Layer 3 of a small transformer language model trained on English Wikipedia (12 layers, counted from 0, width 96).
A neuron's activation on a vector x is SiLU(gate . x) times (in . x), where the dot is the dot product.

Input weights of the MLP neurons that the questions are about. A number n stands for (n - 500) times 0.0014.
n5 gate: 380 642 508 306 420 561 600 373 511 645 710 413 496 627 529 553 496 325 365 452 377 496 606 334 588 655 593 401 678 533 500 399 571 286 545 431 563 484 371 688 484 889 357 232 551 374 414 600 449 472 618 413 622 619 655 289 357 635 528 388 694 532 356 307 547 641 287 340 564 672 403 769 209 537 129 500 543 389 370 524 595 508 353 421 531 461 618 563 809 492 374 500 367 649 401 492
n42 gate: 504 613 439 571 523 378 581 352 643 404 349 625 375 633 606 686 396 266 428 604 508 813 332 609 652 265 667 484 473 228 418 624 342 412 240 617 376 425 720 553 535 568 520 532 504 414 622 442 586 422 383 556 609 717 469 484 303 520 421 308 415 488 535 602 590 440 361 433 639 196 682 616 369 652 575 541 615 332 592 251 353 492 546 448 261 489 485 428 644 508 699 622 442 524 398 607
n81 gate: 383 401 422 519 383 372 656 508 474 893 662 496 314 476 484 437 347 472 601 673 177 456 151 291 529 408 571 383 579 456 445 409 557 380 480 683 366 408 469 515 598 480 560 194 576 226 783 473 481 413 472 245 557 508 321 362 481 468 630 281 543 469 566 632 565 408 363 508 410 626 465 656 621 357 470 550 671 314 435 383 605 581 597 451 519 654 550 732 754 578 464 504 457 665 632 527
n100 gate: 614 430 512 595 316 759 459 553 418 441 550 484 425 429 362 351 718 110 435 545 231 597 633 426 619 684 343 534 508 475 679 541 588 395 236 558 192 563 738 524 463 500 533 244 389 471 646 541 384 392 717 360 616 329 167 359 437 295 492 443 554 694 529 538 596 472 500 592 430 528 269 799 725 537 472 528 448 228 385 573 289 576 439 572 421 423 448 488 425 366 554 341 323 521 559 638
n113 gate: 561 252 252 428 700 739 455 419 624 546 376 482 508 504 523 571 496 368 526 455 812 734 613 267 651 496 650 439 583 317 436 391 391 522 530 508 438 390 646 573 478 465 375 550 782 500 637 586 489 500 561 381 523 541 723 406 263 378 766 359 624 500 797 523 504 354 571 588 657 515 418 504 566 526 391 380 468 349 667 266 439 308 485 481 403 394 453 485 459 400 595 424 702 500 393 485
n122 gate: 588 294 489 532 385 682 574 364 489 458 459 625 477 633 375 519 392 368 426 493 330 496 787 571 221 398 511 389 241 641 202 541 533 529 560 651 638 508 310 504 783 473 637 306 384 398 671 560 166 504 591 427 477 559 568 617 457 454 369 418 579 799 645 348 598 540 504 549 563 664 732 547 631 523 370 577 488 537 419 537 416 389 644 512 547 588 420 507 538 644 579 610 619 599 466 338
n126 gate: 511 564 522 457 570 466 604 734 521 446 422 548 436 409 394 294 727 376 394 478 704 424 684 579 631 424 691 427 593 454 402 395 348 526 601 278 446 417 269 391 429 403 466 647 814 481 360 645 446 642 477 535 706 533 443 549 547 720 489 507 451 489 481 329 456 337 500 481 630 228 366 233 565 508 374 674 488 496 465 312 454 550 408 565 446 175 547 588 613 471 338 360 280 584 622 522
n129 gate: 573 556 611 619 326 710 571 770 489 373 396 414 327 351 646 476 448 436 594 611 218 639 564 488 719 553 612 500 616 492 793 552 729 539 340 428 597 581 456 519 591 351 609 413 373 552 710 357 585 608 528 250 650 398 371 757 351 403 232 377 420 544 674 504 395 418 615 723 568 372 652 685 500 576 604 364 699 500 525 666 222 480 590 570 442 461 492 602 251 583 516 435 588 378 740 394
n145 gate: 438 593 421 512 675 419 412 382 701 616 850 394 686 553 471 379 412 460 512 528 618 512 148 375 342 528 580 516 432 488 646 287 621 389 242 581 461 663 396 691 472 741 663 529 422 366 504 376 578 589 325 339 781 508 382 500 334 386 414 631 464 348 177 733 328 223 472 545 576 449 600 531 413 419 550 496 555 496 329 619 442 471 547 417 338 327 214 453 435 314 597 488 456 635 435 520
n151 gate: 376 366 464 407 516 676 504 429 435 633 387 456 443 704 303 423 436 508 409 794 194 579 427 504 521 316 698 475 738 463 732 549 425 385 476 533 496 426 214 555 508 362 520 667 578 642 484 633 304 569 573 720 580 727 781 719 376 590 543 560 286 552 712 533 382 535 653 541 629 461 544 371 641 508 414 520 436 209 496 380 521 541 841 467 531 366 205 551 614 588 598 258 415 463 562 484
n156 gate: 696 426 713 575 353 559 380 638 596 528 492 542 272 362 512 339 535 598 700 551 549 500 335 614 714 500 230 652 625 584 913 426 401 588 363 441 546 559 461 614 457 439 504 690 466 386 544 189 576 735 287 472 313 615 425 480 342 460 466 415 566 660 612 743 633 644 543 488 266 500 520 432 476 374 511 386 575 697 682 442 612 444 738 359 477 473 508 385 437 535 575 682 652 408 643 423
n184 gate: 606 693 508 526 454 360 592 443 329 532 589 459 570 422 391 585 554 717 443 508 391 461 709 407 619 640 373 492 419 571 267 504 466 458 350 570 683 391 535 436 573 476 578 360 392 783 434 672 242 488 687 468 311 595 449 515 681 586 489 336 569 408 668 563 493 272 286 293 412 507 608 571 231 225 578 635 704 823 488 420 492 362 470 694 385 398 650 538 446 576 248 348 565 512 527 504
n197 gate: 176 542 646 536 582 385 564 500 279 648 750 663 618 607 492 553 523 534 389 300 568 454 515 394 449 401 629 643 598 577 534 345 621 571 371 607 709 454 402 368 402 512 496 449 679 287 301 462 500 326 404 601 390 664 519 659 449 262 552 639 462 704 612 334 699 482 515 585 737 577 542 588 667 587 526 515 616 560 586 661 430 729 307 414 405 437 283 533 462 474 595 485 496 465 808 385
n205 gate: 593 450 451 709 511 662 322 549 733 387 580 131 481 481 600 599 644 416 414 591 464 601 623 630 653 585 412 562 683 330 577 584 559 534 466 304 493 562 523 530 878 402 604 504 518 519 415 670 209 401 592 430 389 444 439 714 537 415 522 553 473 568 345 291 496 511 625 616 496 581 580 643 523 343 511 530 520 350 421 605 632 430 410 715 478 403 504 396 829 646 297 431 538 469 562 245
n282 gate: 628 713 488 409 554 480 278 485 648 314 484 454 702 643 241 366 492 607 234 527 268 597 183 205 602 409 465 609 445 696 678 712 447 488 539 579 515 552 406 466 531 301 488 272 564 571 568 527 679 614 206 423 553 357 789 658 462 572 462 605 634 645 317 548 454 523 461 412 202 538 500 750 516 599 470 592 433 527 500 469 532 411 624 443 455 496 485 273 551 531 694 620 406 388 488 566
n313 gate: 538 463 443 579 593 691 345 247 314 778 488 861 294 670 537 475 316 504 597 406 207 487 570 307 580 430 385 555 525 629 578 643 504 436 574 500 480 679 373 500 443 487 762 441 318 644 641 386 536 673 417 416 389 637 351 430 724 525 460 439 811 602 398 863 456 420 512 521 684 198 443 634 643 521 536 564 474 593 411 719 412 597 544 546 579 612 297 665 471 452 678 442 512 500 479 714
n377 gate: 504 525 426 612 484 622 492 719 394 445 541 532 517 328 613 554 504 767 463 591 587 517 504 774 860 446 558 508 417 403 475 492 371 508 417 876 488 563 504 255 438 406 299 380 352 483 735 591 648 297 345 462 634 724 421 463 675 597 524 459 351 417 516 635 468 508 496 500 541 584 508 192 551 479 776 371 443 724 397 287 441 279 341 547 249 277 484 293 712 455 287 353 442 377 504 304
n5 in: 529 428 724 490 439 474 593 599 588 485 730 542 525 613 336 363 475 554 578 439 473 599 649 720 772 409 619 437 716 613 482 604 392 564 738 515 343 733 529 458 600 481 278 452 333 612 467 482 497 702 707 555 406 457 576 738 465 537 584 414 453 529 475 365 616 476 332 409 367 549 403 632 604 413 587 570 469 564 709 504 544 563 514 537 604 577 409 539 677 748 319 540 249 610 273 461
n42 in: 585 599 362 642 354 527 477 548 557 372 542 470 629 324 592 621 387 371 470 440 448 639 511 284 457 423 538 500 579 458 428 485 511 541 417 508 599 692 688 408 500 488 255 379 828 622 469 447 471 527 565 457 433 615 321 276 427 477 621 339 606 504 339 519 493 471 496 538 715 317 560 584 240 124 471 382 680 530 582 507 631 415 723 395 274 489 471 500 409 783 466 657 519 461 762 277
n81 in: 438 296 606 503 475 514 585 286 382 639 532 531 486 594 565 529 735 360 609 642 293 540 493 378 596 471 411 496 557 464 310 504 462 458 346 414 538 193 312 562 621 293 551 252 755 263 623 532 503 614 312 518 452 384 457 615 455 511 479 461 607 393 514 533 733 472 681 536 525 580 436 600 518 443 421 594 466 479 518 306 602 518 360 522 473 336 695 497 586 535 370 721 247 358 388 496
n100 in: 605 481 729 441 515 642 417 452 618 523 542 694 527 473 461 374 451 580 724 530 452 368 561 447 217 358 439 656 447 492 607 485 474 530 454 492 803 303 655 574 504 531 438 244 522 634 465 530 430 584 731 457 678 485 235 534 434 276 548 568 458 614 281 457 641 448 383 562 572 544 709 507 328 607 790 674 359 455 327 677 562 371 571 743 354 325 704 522 511 433 469 554 299 558 434 332
n113 in: 533 575 363 565 645 518 351 476 527 445 703 336 583 424 377 575 372 676 647 735 755 540 356 521 655 518 539 588 582 337 396 561 618 567 646 453 614 420 724 413 525 507 482 478 555 532 496 649 420 389 417 496 500 489 586 471 322 558 490 578 760 457 638 671 646 549 465 453 710 576 265 517 496 539 307 462 629 574 843 433 485 354 465 382 339 657 354 584 626 426 633 583 461 340 308 412
n122 in: 412 575 468 407 440 471 543 514 601 338 379 409 558 366 638 504 500 396 668 714 774 595 421 618 378 529 486 683 757 427 511 654 483 437 439 396 562 272 721 517 727 567 587 422 603 680 366 631 483 607 590 485 511 447 637 450 562 591 497 546 400 286 532 362 570 344 575 692 557 569 564 710 478 504 455 430 284 158 493 475 748 526 479 592 558 580 583 525 313 528 273 424 439 401 449 423
n126 in: 660 527 485 452 538 512 629 811 504 433 485 534 492 492 380 297 641 469 354 412 460 586 746 607 611 407 561 543 274 453 458 370 444 399 588 616 426 543 39 489 261 342 512 516 574 642 384 477 374 458 438 488 428 726 357 465 537 469 619 546 447 454 549 383 749 258 572 512 530 344 492 338 414 462 659 362 289 466 567 341 367 668 534 583 371 351 571 376 546 462 384 143 435 492 648 560
n129 in: 281 586 515 519 639 666 705 511 246 648 430 599 512 756 457 527 632 618 316 453 254 456 363 449 295 413 555 360 504 480 598 274 318 492 808 571 477 255 461 579 767 444 761 544 620 378 516 465 421 645 583 420 675 431 394 434 694 710 413 604 652 457 515 508 519 265 361 512 434 508 519 643 452 457 206 515 583 500 524 396 480 556 508 412 432 542 337 504 543 304 508 646 768 456 330 531
n145 in: 410 178 612 613 496 432 629 250 524 500 655 541 433 724 424 383 329 412 475 279 645 479 593 437 301 669 584 547 270 372 496 475 524 590 479 538 484 741 654 678 276 422 441 530 621 538 589 550 771 286 437 405 522 303 732 374 408 496 504 359 567 437 508 674 667 545 392 530 504 326 145 399 771 437 557 411 708 426 310 450 261 628 340 487 411 222 231 561 727 516 631 606 512 526 445 640
n151 in: 578 383 544 589 273 402 500 603 701 508 496 378 265 378 594 419 400 654 571 440 470 541 500 411 758 639 310 282 423 496 415 585 437 547 625 378 312 684 572 566 264 667 512 475 411 431 390 404 184 565 687 541 643 781 476 346 318 529 625 452 593 528 308 344 476 394 296 385 472 504 440 492 384 330 270 535 658 512 533 460 401 587 306 807 628 606 508 650 565 528 500 402 580 422 590 924
n156 in: 547 606 291 420 579 547 704 526 634 493 612 565 470 654 436 523 543 593 601 520 559 280 650 404 510 313 421 348 232 513 447 493 429 445 473 430 545 678 503 558 487 692 463 551 529 453 487 438 449 377 450 456 562 555 343 410 602 628 616 497 685 523 490 460 449 442 533 241 566 551 497 589 629 517 334 481 402 601 404 510 199 676 347 599 452 739 465 588 374 324 547 342 507 632 416 673
n184 in: 519 360 547 500 558 597 383 666 535 647 544 381 652 526 396 345 482 552 616 698 306 395 511 629 374 567 463 564 478 339 441 286 386 587 507 392 321 653 456 611 676 580 284 557 514 507 649 423 539 493 597 549 439 399 897 411 412 403 632 365 386 518 402 395 300 793 511 519 636 571 529 713 470 578 550 643 301 525 431 453 436 489 525 295 358 428 364 428 659 344 645 545 449 710 594 272
n197 in: 511 268 382 496 352 681 400 551 574 297 496 558 451 564 360 425 415 432 599 232 673 641 297 403 716 534 478 328 373 580 613 522 554 430 403 462 402 485 637 591 515 523 681 427 457 564 530 611 428 534 606 278 706 342 425 253 418 133 627 393 440 604 555 504 540 602 444 663 597 601 273 648 485 373 327 631 374 338 716 644 447 313 592 485 385 591 456 474 549 496 410 632 563 736 511 390
n205 in: 667 578 515 597 544 534 459 555 644 538 511 438 496 334 451 653 437 631 463 515 649 435 522 705 392 519 399 550 385 432 504 292 417 635 370 417 551 417 693 836 670 485 530 346 417 425 459 618 417 470 586 550 547 394 583 620 639 398 391 541 526 582 452 458 496 609 811 436 596 471 429 669 626 272 522 424 875 617 180 456 374 759 591 542 572 471 333 533 773 636 553 602 533 318 386 375
n282 in: 861 340 647 555 349 334 610 261 554 555 732 548 626 365 566 504 364 695 388 504 420 555 408 660 563 404 477 593 660 306 672 420 541 399 611 565 614 427 280 400 534 488 442 618 412 492 450 553 533 721 450 570 353 522 435 427 515 400 693 568 683 272 617 477 615 493 610 245 394 286 606 353 359 236 607 422 278 343 571 376 364 558 612 492 441 485 478 399 335 406 600 373 534 465 643 639
n313 in: 787 481 394 415 555 545 596 395 448 253 585 236 574 362 286 422 633 422 267 448 605 417 578 415 435 676 548 398 500 530 478 393 374 558 533 686 679 290 500 575 577 649 515 546 389 399 283 463 489 418 728 451 242 464 586 415 468 549 504 383 574 526 548 353 270 259 323 414 493 443 437 543 336 184 436 558 480 635 408 537 606 405 624 332 600 482 594 391 530 369 410 320 707 519 571 471
n377 in: 435 476 469 511 390 427 559 274 354 488 389 516 232 649 561 408 464 336 492 797 265 687 700 476 595 568 380 451 544 524 540 436 508 570 476 600 662 480 544 593 785 537 556 376 661 444 496 453 643 253 331 533 782 531 572 656 515 310 496 417 576 436 642 391 550 403 191 435 631 523 635 527 643 516 454 423 310 480 776 465 573 402 602 627 692 465 256 500 460 332 532 278 865 317 670 543

Each question shows a token from some text and the vector x that enters the MLP there. A number n stands for (n - 500) times 0.007.

"o": 440 460 440 469 483 443 623 475 464 399 567 513 561 510 314 548 601 670 604 257 401 609 580 543 522 628 438 587 453 301 238 633 444 446 497 525 643 272 606 433 356 484 431 480 406 425 468 679 519 663 384 450 689 308 556 321 647 455 795 661 679 537 331 531 317 476 499 621 609 520 507 448 401 146 467 442 491 680 650 726 641 714 632 455 527 574 436 581 426 405 608 393 455 425 598 483
Which neuron fires most, and how strongly? n313, at about 1.5

"in": 537 319 280 518 438 397 754 370 436 328 317 500 585 416 468 530 396 636 536 208 510 514 415 486 588 396 413 615 543 286 323 643 542 588 586 636 585 459 613 549 557 330 484 508 460 440 536 554 513 317 400 622 807 513 589 551 534 429 718 593 460 680 525 560 543 532 377 582 534 623 586 465 442 598 429 390 325 573 500 612 598 858 657 360 526 515 417 429 317 530 414 355 597 590 265 514
Which three neurons fire most, strongest first? n377, n122, n197

"f": 438 466 537 578 501 447 581 306 403 272 502 643 504 247 402 528 413 507 532 428 422 545 539 804 583 577 396 441 559 290 570 606 514 455 647 419 539 664 573 717 402 305 508 435 507 510 425 569 546 254 360 364 629 313 681 553 507 544 647 485 563 658 500 603 608 520 580 655 536 442 666 392 272 452 549 393 365 489 369 584 561 689 781 632 766 584 668 471 377 703 351 525 314 483 463 449
Which neuron fires most, and how strongly? n205, at about 1.1

"ation": 269 445 314 433 687 296 534 319 485 291 501 558 477 337 424 558 539 637 638 470 537 441 665 772 435 620 371 579 584 391 454 771 590 508 707 516 540 313 650 548 486 375 297 524 444 505 549 476 504 339 414 427 767 378 670 423 591 410 504 490 572 576 429 535 478 562 297 631 648 728 539 521 354 395 374 474 575 698 529 666 374 691 560 550 512 700 614 613 581 402 478 473 669 440 545 599
The neuron with the highest activation: n126

",": 379 497 503 491 461 362 570 512 449 468 474 546 474 520 232 410 495 483 401 425 190 601 503 685 583 417 588 478 555 258 683 654 500 488 461 563 709 447 598 669 594 298 527 491 460 225 362 455 486 394 566 614 593 244 535 513 548 543 627 564 497 606 524 553 461 572 523 726 472 466 309 440 425 442 389 383 508 776 548 690 475 754 543 536 576 550 731 607 520 593 626 450 512 357 442 570
The neuron with the highest activation: n129

" a": 477 450 495 571 494 348 543 388 485 325 493 485 595 445 260 506 468 418 512 467 560 746 418 616 554 486 570 451 602 312 507 697 269 346 577 481 797 506 615 572 483 194 496 620 443 376 502 386 482 465 477 365 592 222 753 326 492 577 673 457 515 500 368 463 520 436 586 658 640 487 522 506 338 446 562 365 329 772 394 603 589 696 478 434 506 406 533 550 462 655 637 556 519 549 489 552
Which three neurons fire most, strongest first? n42, n282, n113

" m": 376 511 545 556 673 417 553 376 514 382 429 460 388 422 152 521 484 435 441 407 395 487 571 605 470 679 501 431 511 290 470 539 392 536 544 529 542 366 482 518 476 255 459 560 520 280 638 360 684 353 590 462 572 415 649 374 570 424 569 416 512 413 421 698 511 571 456 742 529 569 621 370 237 348 419 402 296 628 221 709 541 661 538 666 591 609 541 587 445 525 516 432 499 515 533 504
The neuron with the highest activation: n113

"as": 379 542 356 434 465 401 498 469 496 330 482 666 623 683 374 587 517 539 499 386 337 579 676 465 421 508 352 615 480 344 498 496 559 402 491 528 521 525 613 520 657 181 415 691 426 440 587 468 412 326 381 341 536 691 535 357 442 603 637 470 477 653 256 454 430 633 467 611 676 518 524 515 433 144 647 434 448 710 409 455 457 652 696 524 623 705 501 617 467 337 545 239 373 680 523 537
The neuron with the highest activation: n313

"ing": 392 458 539 498 653 393 714 260 450 224 486 486 710 528 436 567 571 402 319 470 378 484 479 703 652 463 326 600 657 250 397 674 480 482 802 515 490 565 637 508 304 261 530 566 511 453 553 446 502 406 409 497 764 345 456 364 589 475 656 509 352 613 397 642 393 484 526 475 497 591 582 381 411 385 380 326 501 714 423 545 547 686 536 458 435 625 593 503 580 548 501 498 512 481 613 650
The neuron with the highest activation: n282

"ch": 379 497 571 579 647 439 608 388 374 474 474 557 330 542 318 528 559 605 568 355 212 638 475 508 479 544 387 617 380 279 427 635 444 723 474 492 655 344 544 476 396 423 401 662 444 405 526 656 501 439 395 611 807 330 619 461 575 375 518 489 368 634 307 399 600 579 541 620 503 506 412 359 308 369 374 215 400 656 485 631 660 613 660 681 309 442 617 505 431 464 403 459 373 560 420 567
Which neuron fires most, and how strongly? n377, at about 0.39

"ack": 528 554 475 516 680 411 475 513 399 116 462 596 637 473 356 657 478 534 317 469 258 522 450 588 511 527 449 512 576 291 376 583 544 319 647 375 519 632 554 564 455 224 537 752 619 383 355 443 534 495 605 507 629 408 413 243 517 546 439 401 398 706 460 608 465 520 455 626 530 609 529 526 413 402 330 348 433 654 310 720 489 613 499 508 582 699 607 575 497 728 634 341 634 609 542 504
The neuron with the highest activation: n81

"re": 464 440 656 540 447 452 647 404 366 395 516 585 581 452 382 605 574 620 623 394 491 471 725 877 444 458 573 509 515 317 439 594 470 558 563 459 585 131 500 606 336 394 431 664 573 183 613 473 557 423 403 443 617 265 627 399 488 556 383 512 362 644 362 746 594 709 384 626 534 552 695 489 454 322 435 482 486 496 497 679 590 740 356 545 464 653 551 536 547 621 545 560 387 627 386 550
The neuron with the highest activation: n151

" B": 351 665 512 610 614 478 547 439 477 362 504 523 644 405 158 510 627 542 470 389 305 516 463 694 556 626 603 379 562 336 489 560 345 510 568 456 600 361 431 484 427 277 459 639 376 433 521 495 467 441 446 468 687 310 488 336 479 553 469 505 468 663 500 600 478 574 626 723 471 677 575 464 347 466 412 374 234 652 441 649 499 690 566 630 494 583 508 536 335 671 458 572 636 671 565 472
Which two neurons fire most, strongest first? n129, n145

"l": 384 517 503 470 500 528 631 552 368 291 532 532 386 511 314 580 548 419 484 457 418 712 527 611 514 463 549 523 564 190 388 454 355 571 508 616 527 535 617 570 406 306 459 804 557 460 632 482 560 319 397 801 601 322 695 465 375 518 488 326 400 682 539 548 474 632 624 691 534 413 614 322 290 303 340 493 433 518 417 576 548 707 690 619 499 555 635 470 541 554 480 362 564 655 399 570
Which three neurons fire most, strongest first? n42, n126, n100

" J": 345 649 552 505 590 506 547 402 616 363 476 415 573 465 278 563 588 556 505 306 346 597 611 495 471 497 472 483 492 326 694 473 391 580 512 465 366 446 461 486 490 389 515 680 521 405 545 433 519 569 513 584 673 176 602 441 548 478 705 623 317 681 409 546 398 534 633 775 483 561 643 506 336 448 409 360 385 750 453 592 571 735 558 670 482 574 487 436 290 645 570 633 583 584 440 614
Which neuron fires most, and how strongly? n129, at about 0.79

"al": 376 461 528 507 464 470 719 409 361 316 458 325 543 489 418 555 492 650 649 442 341 721 604 532 569 516 396 695 552 231 413 362 391 341 621 559 600 318 713 323 564 460 568 584 540 468 562 482 527 487 521 459 599 604 646 463 601 549 731 415 368 598 475 624 554 597 403 748 585 620 386 353 510 430 451 534 408 630 439 655 486 619 635 622 353 461 687 631 460 531 688 602 739 613 356 399
Which three neurons fire most, strongest first? n113, n377, n184

"s": 351 493 495 491 653 534 609 401 551 415 522 597 476 410 206 408 609 476 406 420 422 736 653 529 505 395 460 709 650 296 518 590 552 506 631 212 712 440 636 523 516 311 641 697 466 377 757 359 467 546 465 524 617 504 634 249 542 547 507 398 430 686 514 518 490 592 577 552 252 468 535 517 382 251 414 579 402 700 619 619 548 676 651 486 448 591 545 570 479 313 619 495 445 478 452 559
The neuron with the highest activation: n282

"r": 369 534 548 488 451 381 657 581 458 353 474 363 654 347 430 664 593 469 527 312 318 675 516 595 313 584 353 480 541 271 499 532 645 564 604 385 680 462 706 583 505 360 441 656 529 292 605 392 514 515 497 615 467 440 586 597 497 420 548 551 462 590 470 651 427 556 466 793 507 502 605 372 360 376 516 491 285 578 340 599 687 623 577 650 666 342 476 582 465 736 381 445 500 644 388 698
The neuron with the highest activation: n205

"ment": 463 501 438 504 619 283 545 335 448 449 416 507 459 444 375 421 630 637 627 686 235 534 638 587 356 579 343 538 506 308 433 639 644 427 664 407 509 523 604 562 439 425 274 444 460 570 424 550 613 547 433 328 697 262 655 404 500 441 596 420 537 567 492 479 514 497 423 681 389 649 410 414 444 201 260 436 500 693 475 488 481 783 619 506 388 550 491 448 669 211 544 390 587 399 660 523
Which neuron fires most, and how strongly? n184, at about 1.2

" c": 372 557 556 569 712 378 506 403 392 413 419 449 454 343 268 429 411 574 500 397 315 652 539 588 561 545 598 453 570 392 544 460 435 347 593 584 618 502 643 644 485 396 334 616 413 186 508 434 475 347 455 552 693 263 547 336 558 392 537 412 459 344 386 607 584 507 620 742 448 623 472 363 289 270 426 456 268 548 364 649 487 760 428 607 523 464 586 550 382 648 571 418 502 499 485 600
The neuron with the highest activation: n145

"ound": 251 401 206 431 578 567 607 332 526 219 463 534 456 397 370 595 540 623 404 534 386 470 464 658 467 452 430 657 545 451 297 783 504 484 622 653 441 416 678 440 499 369 326 621 514 404 516 526 403 607 407 409 458 376 476 343 572 293 645 456 417 620 531 581 519 554 509 670 541 609 499 481 446 350 306 383 428 682 455 676 519 722 549 612 452 470 763 601 369 278 586 339 551 672 505 479
Which three neurons fire most, strongest first? n122, n5, n113

"on": 432 393 398 392 549 427 461 479 412 409 607 534 539 403 527 380 517 745 715 351 404 627 505 570 484 497 396 550 444 367 403 620 414 499 586 398 618 381 560 678 301 394 385 513 415 594 408 442 592 417 381 333 675 350 542 496 545 328 580 590 410 663 371 663 339 780 396 630 576 638 598 462 526 515 424 317 232 690 418 837 576 632 572 406 364 693 455 594 441 555 554 345 480 561 522 408
Which two neurons fire most, strongest first? n197, n81

"m": 487 413 674 379 631 522 566 332 494 507 268 472 398 302 413 790 635 521 594 327 210 683 550 475 382 699 545 610 507 321 467 699 441 579 673 401 440 479 453 521 484 384 350 542 401 392 606 325 628 403 552 565 635 380 683 412 665 402 579 438 567 610 472 653 496 541 445 591 491 533 773 384 417 334 410 379 507 568 323 507 576 699 689 601 705 677 767 499 378 392 484 423 481 612 502 616
Which three neurons fire most, strongest first? n313, n113, n197

"ag": 335 523 371 276 630 549 547 423 554 617 437 602 516 568 482 594 390 674 443 487 484 518 505 673 558 455 439 424 514 335 518 495 372 390 669 329 645 330 555 604 738 276 489 453 389 556 461 434 683 599 291 543 713 413 549 435 554 457 821 550 382 490 327 522 437 549 385 687 574 636 563 370 362 289 384 452 361 544 432 532 624 744 625 520 607 603 767 592 675 456 482 439 508 719 417 612
Which two neurons fire most, strongest first? n81, n5

"ie": 416 447 344 357 485 574 712 542 502 347 298 499 505 478 499 695 573 682 705 596 433 451 333 668 573 569 405 498 626 438 507 678 420 444 622 546 408 507 453 611 309 332 456 733 498 480 308 571 554 541 256 483 593 318 475 452 449 359 615 579 372 619 291 544 492 406 484 674 623 525 567 513 254 360 275 207 507 634 388 541 624 642 588 413 434 579 662 512 635 551 559 314 542 532 435 696
The neuron with the highest activation: n151

"ich": 517 505 522 547 570 323 587 497 317 609 457 553 532 500 373 574 575 597 647 484 260 533 538 507 476 694 512 558 646 203 491 556 355 575 498 584 461 681 386 525 386 347 393 668 557 512 303 574 561 418 271 678 630 353 713 486 469 579 556 475 445 662 450 602 472 418 466 615 476 433 683 350 430 321 274 405 434 578 483 486 647 626 532 703 371 664 683 638 376 437 753 439 363 636 507 723
The neuron with the highest activation: n151

"or": 159 278 513 476 603 406 527 541 402 468 454 593 597 497 390 496 480 564 568 485 397 580 664 631 441 526 507 597 554 346 247 657 527 595 542 423 669 476 480 423 490 438 403 583 510 401 281 567 424 391 478 290 695 548 557 521 678 508 792 432 362 724 645 343 440 576 346 583 623 631 472 456 316 481 536 451 513 696 305 625 399 664 577 529 422 552 585 465 411 480 654 384 764 838 356 574
The neuron with the highest activation: n184

"9": 644 355 464 518 580 466 480 510 656 406 562 567 589 429 343 618 671 476 386 552 368 587 521 545 277 616 228 457 744 374 607 571 550 629 443 446 447 486 599 518 248 343 560 478 333 323 494 509 445 449 378 537 759 397 520 349 555 485 697 572 379 516 429 525 459 449 503 662 642 611 534 392 404 183 338 367 416 755 488 655 549 606 624 544 501 386 603 582 335 571 586 392 583 613 465 456
Which three neurons fire most, strongest first? n100, n205, n5

"ot": 331 430 293 512 502 547 579 504 245 478 631 546 546 414 549 547 551 654 414 380 535 476 591 690 423 694 321 643 695 383 509 507 532 479 713 399 496 307 700 417 562 321 395 536 434 293 413 487 373 568 443 428 728 364 667 439 434 404 452 768 447 624 375 461 511 673 378 551 525 604 521 475 415 611 385 480 347 414 423 754 573 518 361 531 494 838 482 641 346 541 648 440 499 807 524 514
Which two neurons fire most, strongest first? n197, n126

" (": 439 514 363 557 449 451 528 418 588 305 571 501 497 469 395 421 528 506 513 541 291 587 564 506 588 599 629 496 546 335 646 669 407 308 547 553 559 334 551 616 407 263 392 809 517 206 496 411 545 419 487 403 738 404 583 348 552 376 605 506 579 557 523 589 390 552 439 676 528 446 546 431 331 625 428 458 430 834 513 620 529 829 476 641 556 525 698 608 489 707 481 488 498 498 556 490
Which three neurons fire most, strongest first? n122, n184, n205

"ic": 361 468 422 308 776 399 478 327 433 393 598 540 522 508 300 442 382 434 592 634 368 572 580 432 487 592 475 581 412 149 513 629 540 439 499 390 534 444 566 345 532 341 333 534 460 468 394 390 474 438 333 393 681 244 558 387 521 356 521 772 390 547 421 534 349 566 392 621 313 513 578 375 587 281 499 502 432 696 589 613 512 771 584 470 425 505 517 597 433 338 569 468 605 566 387 622
Which neuron fires most, and how strongly? n145, at about 3

"8": 646 316 446 478 589 495 439 473 646 447 585 543 528 435 351 620 685 463 491 484 375 583 568 548 338 680 259 435 778 372 686 543 578 524 408 415 470 430 576 499 312 307 568 442 300 337 537 620 538 455 362 559 707 302 585 349 493 489 714 649 448 515 371 498 443 410 513 601 692 538 584 425 440 192 391 343 420 725 502 696 547 689 613 556 464 449 640 624 361 527 616 459 535 620 466 479
Which three neurons fire most, strongest first? n100, n205, n5

"ed": 466 442 358 412 593 565 648 429 330 329 609 361 443 487 214 377 475 468 505 513 266 522 587 628 573 549 314 484 516 303 353 733 549 436 754 403 555 529 647 449 548 361 589 568 381 440 571 687 446 403 561 555 566 319 511 514 664 518 722 497 511 587 448 467 429 598 388 525 690 652 412 451 383 349 330 380 437 709 550 685 515 778 579 409 572 439 652 466 487 416 572 314 540 502 546 688
Which neuron fires most, and how strongly? n313, at about 1.7

"at": 450 492 510 477 489 406 601 517 442 317 610 454 587 316 475 408 401 549 387 264 497 584 510 595 588 392 521 501 535 265 309 426 605 463 573 414 459 559 683 711 405 182 460 584 449 448 428 317 459 516 393 556 583 456 613 471 485 507 281 716 572 720 380 438 581 433 386 657 525 442 618 539 284 452 442 571 176 677 336 778 539 592 619 541 566 565 546 697 530 483 596 401 530 521 604 546
Which two neurons fire most, strongest first? n81, n126

"ent": 394 464 434 414 676 472 460 432 317 362 470 508 446 618 452 596 433 621 593 570 444 551 542 627 522 480 431 511 598 133 400 469 596 401 688 482 490 307 699 544 367 350 309 601 500 545 717 648 560 346 310 251 603 310 599 408 535 544 668 422 396 604 489 411 380 442 447 670 390 700 434 473 324 278 431 420 422 657 649 640 502 626 602 465 436 652 492 447 436 264 654 476 570 412 622 534
Which two neurons fire most, strongest first? n113, n377

"ce": 363 325 533 417 603 371 562 373 573 352 482 533 421 471 297 505 698 520 739 473 460 542 608 592 455 552 390 614 425 334 409 749 653 544 678 564 643 380 664 422 608 475 379 512 439 412 473 637 540 563 362 572 717 210 613 317 512 400 667 668 459 591 408 586 456 631 459 610 611 604 507 410 442 226 411 518 462 742 595 690 608 727 539 482 519 522 626 493 582 490 658 384 512 523 585 619
Which three neurons fire most, strongest first? n126, n129, n42

"us": 512 534 476 396 473 468 579 412 450 403 513 501 479 567 354 619 642 476 434 373 401 589 678 754 477 697 404 540 514 317 372 519 548 421 575 415 741 268 609 617 573 446 369 698 456 319 147 526 550 452 551 347 504 259 657 538 368 552 551 598 470 580 165 570 437 566 232 523 572 543 555 502 352 335 523 560 396 648 296 540 505 763 536 471 583 634 660 676 565 516 504 390 457 744 485 601
The neuron with the highest activation: n5